Layer 8 of a small transformer language model trained on English Wikipedia (16 layers, counted from 0, width 128). Numbers have three digits each and are written without spaces.
A neuron's activation on a vector x is SiLU(gate . x) times (in . x), where the dot is the dot product.

Input weights of the MLP neurons that the questions are about. A number n stands for (n - 500) times 0.0018.
n64 gate: 432622566512828399496500466595677643579440366480539520632484228549703484625512484290339273347337549315483646378350546504451676455279376492402595392508467286464337585529398479568464480479624578217557348487548833458491581492532582631583281525426657445547600559600475376406475639391770480260538385569567454415587398424565786617197532559679411362984663432318390480460630407472053290480536
n75 gate: 575552466610621528416650445586371532315461742815508547606731532313697567389361500671380520656560584422592459753339562258285239273756504653427646492447332369600426556517423854619484500447586569256569366508326671477581456483659545573500369524733452388578557533483463615601661557467406765404295496451310632479618282401814369496366500418780524777293544694550617567604580397488297425368594
n99 gate: 379657532625395653544500398443690387624573420579750583304319658274355631500532587595470628196608522409212654473431592421364558556500617384421504507519409375519722515500410771463416511372447567617474432573408406500732678380507390410377382640674419658182574604481458412549485421581562590496500734474252780562595402732422257475669402478362730567474369639543451573429537423412655361514278
n137 gate: 664435381342655352414306448496752366789485640382642566508586414351508504465395315542425463308394568523457593602541271492603363244458492386504534612488369554738543743461458489496404458538635485288638527465470749284584523496560331511654631600577436437563493402469585627504309363182718651424602524557449574464230611369227631569580615544539436364374523519623668178511598245563695520496326
n223 gate: 461518514343545650585239545449511518479504483583483424268532550424561388629424426580560792475374439453391524666573573669623589246431314475540475556409405424339456493630623638720423504420427554500569681437306395544258539377457344554744577493679447622594493578478507648464415630556426611439556740464301655526454486312432361596453490235449214511696500560444605447675421376929461411368532
n228 gate: 516537437504560261635463448437444621323823268281725408454687264429554653686247528429598722480384463563513546555315331599442585546492337707617404703500466366516738475772330425435496653521706500415666733686581483582426837517488195600656315425676697666368375423542411606342310537534617444578320504371542369659512438545455529480629319319576352566442583358530396774352377810367459594724512
n229 gate: 825525653169426441215575437478518487562359393126395361470625487769631496366622653255504235475699525693412694452504652398509478338398491517675740446247771406580435534531487581429488483359258457421282663339292680689348357351605436487443457085590458557525256412344600433453179449618488434449425394670591422619302389483377461431398434591496289407692648396571470417466605492164487412410599
n235 gate: 827412583380538561496431791420722284611402449618542530611362711526644444509286517602244496478193617593163471662470393548398568244425402539421451496407705651300257496568597328556243614602652504543469504585332624284371574079491522540615366412518452767661261328630276522280365575663329619679623445254433482341521566591618406538720560453316583478456649410509808760274696491466262505436782
n261 gate: 471571366471524583598622531580263563541634460571548388714676549249545666564333338571504646681666224244483268590516453330241479383613525650487437520446567668512509575628775563627338517630208259151090412534382450413522665504402685483588386328681340598315293784394534402604372471294726444645332539258568385552342454426508416476425524492360393533362587459262517694611640357476664376681545
n266 gate: 398460466597570293500394487350359396753508519440477708186370512689631496435408492779524559551213377480350469779415638620621635383379480656379585480484492536286774568595532750335570400206439484309367556537531496379538496516437601580380305468597563315546586219598614335512598520207679546365608600596308885541667488449604488527600589504480480548444348437168496562219603532285311488380473
n64 in: 533651497717650408536627644459416266615525536507525350407460504723731342545528468507529381452776566455569475401439455319730527652548422618556660413455373631474458452549507485427518596664376674424455786307337604664593606732609574293482440533440449222496562405542402620237719630652611557460374155467432349665364581446740309391392342590545515361455548370746382349537529475518416458454590
n75 in: 485397482608622591651504379430654412403358578595569500315538462696698344426606307353636511663420511430377389696370632267365378400523597324523488298381481585591523774461462515568381363619531592429765492598279600384556576358681604722408461438620742469592633425297488838611523396547351758709571516642262496306411362477492574518542541511637413534523302616623534559333792342668696468511515
n99 in: 449448594466432640631362562537340352683568525459454614574500681418511579609564281317471403599754496541473401633693195456478473712292545393415515460790519392573598401591367556605266496604500618475608586632623734521601614294675321519657238578418544576486604603576598449415643422462382479563450581581511591634525530525249519754389791597598625416474577399519667482599258500587518393753701
n137 in: 403683572392419485365698604488449661367500445348427540561706526588413437450529515562372641662637406465686381351592411527531594645569515675584220478738392485658523523574641523620578888500368428519569404333661519334568349237732577450643539370188447410504418472208484560764477519351308471754354405462516535539385481545401465576385703437500610617508640422235431411545545699574575649816481
n223 in: 472558531643493385803457219310605533458570545583517458715635535518644542621569711478518563518558371609399532270472721576318359424333540612489595535616723562357578489589533613582507695576449612419456580618532511271728496526511249428371687485427271206580541392611493465515400348627468462130612226486688522657514601642540504455569546633319364593398486461414525679525471411334578485587398
n228 in: 695686296286460401692524226450509525589504404632354328329684655475496605276698544563430326652409603387565634449612584376667394658733282463667483573383576500426674545666521613736646603621563562540783500517447646688435319637463717666448496579404525624496695483377771439729424359286746620694680539467513496233299637398632319429579601528703286446471417443384654560615208304350332547284597
n229 in: 452289538434618669420651526656374520650512488415461453422436540366456161508477658656764270384435866410466378463602405536459329414357471545414463556185599549504554528412158737504512342672360687631190778401436508488521436458732480386441887774430648538571489525239239500410330350533543473339676449451396649542472606540553533701553417351492637544647464421395325606383323420627432299457413
n235 in: 369629596422320508580583593435546504417658145407639543565194322196532421632593512463412457396528632700714360251492488524492686597605618496480577595488766631628318476604415553508681802573599476658386654302504366596517236450500541597738627455708596550426584450438500710528327589371743465536375378747405376542520391623198336477630320610471187657569415460596375371524548496413639438741311
n261 in: 537396563348302612340291583479401601508610492550385641441496316341467431241488626154442362360375736374426449590811207371542573601714530287370311427370348660579560596359425601188455791475458433390626458615504651508531124496332504542730559567504640388375422263398632533676479546328427572488612244617440624374504709619454466412387253565394541649437317386660295435413343479170624461637606
n266 in: 576275511283586137343435484374436535527504481461537496359577615602573402310563500567496424558566261484173561728398318185637596649336327399414520432547764661573412605236512520443394733708492570352531551532378386390447384516312775332601492500606588612703485544452444382348377484532632417214448738570540568226383259248578543593406455304282488523582539378351453436488597592580527488485492

Each question shows a token from some text and the vector x that enters the MLP there. A number n stands for (n - 500) times 0.0041.

"sych": 607368384508478491557601668603515541429471315486457477502680551533526511581628521540373447426520455506389648554452714480422525538548468346540509540543643509517499538512544548558647554584586442652383453432440590515295478565446681454625624583352615476565692484615471394416477405388187428806304523452367675681578432518505400360535542468453497475370560542456532624482355615633600531516394
Which neuron lights up most? n235

" being": 590481393518606524476465598543486530620433542836471447611443542498543507694579594377543426552511476565573619488474437359476583617552632492502548555449517461378596388425427601551550478530538501499577543562510544469530474529623582459365586456496622528543590484808507387505545459552432531555385581501438630484560552406450566480611594514514572455400547489546443438441479345493495499538443
The two highest activations, in order: n99, n75

" go": 554385426518567496488544539596449574590281609721457419624543481676336492495613740505527402556532473629406659550565526457456526622421463359562497576505535584438562442381425513677544597545718423503468490640435578516274430738601495501534543561591370651599678555660596425503394587454457445640413632549412620494513570635549551334555431576312497549702593511487415459523401509596546553502408
Which neuron lights up most? n137

" with": 607451595496547466517440527465361564479489633548518263527433561622537289747554561439580524509448565602665604411455475596491555507524565436550379533646582402442595511469568471578467534508638441514472535557537597510635680582559539466477527546518524587526706559822498504524535652546407484470339531701621543449591528525587530548584513471488584597490559471511581435546452396584533506454642
The most active neuron and its activation: n261, at about 0.47

"f": 449427641548491397650454461515557530547624554491463386690495624420422492573487451475446514736582520476332522399696452590517356605656597485393365479556489405418441325548631512358665524499517380468557383576476646545491529786620418570527590241644489578764608598669330607580484518301408525508401520402523444624610580568446575230732641464502459365540564517463311389487459636605730508496616
The two highest activations, in order: n229, n266

"'s": 486512587504547447387383370445426510496416488684451448484534487489483442562604554417542591599415675482471595513465611442606527520401779373457315502502658310600438521413608519601541560732524520451551446436445552572570452655458530662496630610560543482555597532772555463503508526617472454523329514466558493588461556510540584462563494364635614482549602436534418513502306540461520522642550
Which neuron lights up most? n137

"0": 436199519483503532394382460591556585561461515590422430535571544543428411603434384429505393545352493647453704408430504511446378525607769440744446590423557550435403438526421455690521528472551348416506531472496596407560599614499573448490584536380575425472527486635475347569582362431395609574276550586431498466490521495586478404598482619491555379378537583489392496445427621601589699545632
The three highest activations, in order: n266, n64, n229

" then": 435459463471544622552496615490468638457257523725284536550550495538523507681609526491520485594615548508528645447498455550465589490570597558535365540462486519357526345492495466574593602482595467475503526530404683286622535740503584439493568595540569629498521564762581476521389627472414502549489327556556566650636531649610611375444548570436618538391537406516529420516433383444563475465527
The two highest activations, in order: n266, n229

"-": 467501636455394523464571532561483449443423481541447508689461447514525447648633418479398497396540531510322698360580370521483451564541448437502436428468515507508533309644431459548715525753414335498562508416503699501548522514694487460627617339350620543752651457701411493601511473549443607539340562526590521616483532365593486467631470622587548465620462630507381575567443524558718553611496
Which neuron lights up most? n266

" h": 520457441601531422447530549511545511472615462505577567622485364549540507701511555566373512441470521532518741485444632532379579472649545360515478445483598506455453578545402559528648583522531482537466511363648567599459463635642621514633526445488538635578778453672503455463565627398407476596419497468313588619715502653462660352426444533448435343388570421473421395456470443582631439484549
Which neuron lights up most? n64

"ivers": 545521482437470478733473590477381469709331468680464447676622632655412490481430479608400359517654436567456542465536657517557457615674557357553485673561523537419597522576518466460480420650440267596495448434628523504339512666477544608629618591273517464529619412649700571423548478396493442586313630584450750492562528447563754256518544489326424580483482516523444489544455568514552597569495
The three highest activations, in order: n229, n75, n235

"39": 356249483503430543410302637385507636368541488559390448646514477560393496499563401427546496565378426711399658427550507483387458575581742385564399581457556573350434429488502476674589476455542359441649474489478567344491676682525499376525651509400654399619433506550412409641564449407351594537311613709495646483544534513402461381613620659523641454375548482480310456479348555644595622604510
The three highest activations, in order: n64, n228, n229

" N": 488376540519441511443424638422616628651551492626473431642583479559497351635526502531450519475349476592501756510464477505292660521437469429536386593524487529604489370599466483565509495604514529416471472418635467394512518742580648556586551530411496687523579505705530613586457486474413426486454441603424612576424579590507647492589444577454468417468516499488470461484329514597548495398546
Which neuron lights up most? n75

" in": 566470596526429484389478574496343592340356635586457496569540474468583406481532477533359445520430568527713571533574401430504467638441526442573270553497556547366588416402461392592566520533553529450553448480526636420433609683517678426520673426604632466499516480748564394511503594590445633650329476457548450579589545444436473343412452507438560477542659421442386542482426475487672514239479
Which neuron lights up most? n223

"i": 552491449525478426574537676577533785306441458488461485656695457450225421576488734535308417505578503446322594520514527468480654525515613468607512587455475571439594386569554530566471564540524533478427543501627584582481645546622735484539605620481568525497729415677416424540503417508416554566255642455335579573486511509631450318568495713485492373498312504506449415452339554617500523536601
The three highest activations, in order: n228, n266, n223

" support": 495394600506482496568610606535538452505600636688479384628600703463562446471703722601437426659698514456410628418544558329484505691725604361484252504384504446564583525463469567506416494468632451610575532353472705435533643564519493593447555538582486530508536431628561390526513459568336534585414455673347676480493550466475591389666495568570716481586589379406416434537267590456534660472512
Which neuron lights up most? n99

" the": 480545523418537617279571360446478484613459587521578466447516521519494388462510609556562488566503475444631602537498542458433585526449588401511409462484508470551429608477458429582550534504580539533461523454467553440459555634482502493448657372589497505565604498886576505499671591488464424547420428535489526613546481397533559380592465495596546425463474529432479495463435456472516592576413
Which neuron lights up most? n261

"M": 438323357555454512494415647435525540535303413707568386546607533551492335579506479538562497396376453528497717517559649439476503642685451254655446500541499553401327571468501461620521417755472478519593513329591638482615528695513588498446666430424555621493515577516554560481500399477449483457432607654398667546502500495492525391592469420418531406371610345539386505527258563569529497459517
The three highest activations, in order: n235, n99, n261

"in": 497466438550480552408419581456523606395538529562332473739622541492345372678518590458431529488573447607392598466620394521498386497414711506649419619663511545566563563373426333494640420507514455515807510438530686484628666546581589459555656581348652398361595503668512427445472333366453387463288598464385484411550631458465551455498489549479413391409466624339311338480409589615507552622512
Which neuron lights up most? n137

"at": 600408487468599443521443630462596527511492314451572548813461596564440350572524535383514387634507536517380522482551523684518756502464396399495624518489525464309538514570481355456581545713494300416433680439538567432360385541488490629737637613683504381683561427631296581355416529376489405598370485455532669580698348521503517304702497458487428597426679354360322461336540640472577412533494
Which neuron lights up most? n235

" next": 364467538521620564432524470560461543462505653581333493539586652401450366659619458384622475706624497489508527437574469440483399457533618427518506390378494457507438552474429437581474577414548475492479455324600596317500514564402628463578636510640355465605424499738614416584524632465380374622395526664368506792546434522555742451680362524545601508511683321626390554459394442441621522538444
The most active neuron and its activation: n228, at about 0.53

"P": 469399460520386400458436711453689635544326383668436376498560512530417457646485499381505393511455398501557694526643616447424559590560415325575451435512444567463211567372505492501617415614428605572565515364464608393640529779631630513542705389446539545482536547579497595515471563431410371437471604512489661556452425435488586338596433504523586551382658397545407485576381440510602551486605
Which neuron lights up most? n99

"ization": 467491498436504462580462551606574464435526497655353394604681598505338458596572507375407492646668462448552618274599541441523490564502739394608410521653610462605454444433496559501552485649539406553640462470598705354494582588631582421453574431483554541456640427641554435517450391576378477492259363565371551501613489412378589412521431545471550430542343426281471437537344546680516632657362
Which neuron lights up most? n229

"ray": 573465565506647362503509699433497416553529506566335517674730645618351567464520809502462364673471552644384565486679532427472561566471480586485407523428547508487467602474634450522613586514680399394668494379416744428467518683587621566550501420630687662617593462585636572505495485492505603596364430564270676277573668574516553392695635537418623584474421478438388586565356398618515594570626
The most active neuron and its activation: n75, at about 0.99

" T": 416546527646495471491523699593609521467440498697461445515481472463501459577523506486427453537495498551329738621407405491474386494484557304393341706465526543475453361549597512600642328563542420491532476398727582440393562625636496614600555502533628495603556534657620590566566424524513461423426436636526644621531460521613548315539471516529546460412476488506453475466349595508668467440539
The two highest activations, in order: n229, n266

"7": 358261505451581464334371532592575591477412437596480490460489579644505385606510406501525424586433548638453691491447518602500442461578765440715384485405634584341446537591428458548542488510494385382555518412428547458580606633416628379467629464398671405535404572550451380507450413460313645555370596657423606485455665524526586317599590528540548398538548549456327424447457599680648668528561
Which neuron lights up most? n99

"rain": 448686410504446555612497694532566567518338507649510546491511761520446349459557516507461323620499541469303688328585569338647586561652497340485479522595498513629480568565598534670526476526510521493522379362463648429283638430413579442435586544424527476591603510507608386544527421503369531573256490401485722451544656665521561332516538451511596457488550280441474590623385649565608596532389
The most active neuron and its activation: n99, at about 0.45

",": 433449633475411607540368471371574602438459522577366613600510453460593487715500559618542489546502450556434644524583527459654546647533661556555437583502552476395573617419546598634616510670670463449449511478486627565655526559495513394507546546609500452371591469806584586551422665490354459531377526577449546598459544510534514476505478523595390521416476511436522423490474347513535572423505
The three highest activations, in order: n223, n229, n99

" pro": 510422546542442467433511456542518543415397566571555396636591504586332424478723452532471513609577589447502644543611475517412372468543516518583410468401623409632440376535418557475651585642408453479549430405507573495434654487496629439538548687368677523529551451765527511425582568477334487651392476406617694626517454438575472386462378565373456603425427469520455483610442628570750481593427
Which neuron lights up most? n235

" (": 430620547538369398494558555392466575552406437572385424607489486528427272554591507450532654507430549433420715588407534360575445556577480451371431691454591477577434309523502426659521547543546578510451570442506591448526529595732499430557628611517500515447472502641424465436387566589468654550368583621557683560525594292392539473504505542616486492405589597512389643497410416516791709483596
The three highest activations, in order: n223, n261, n137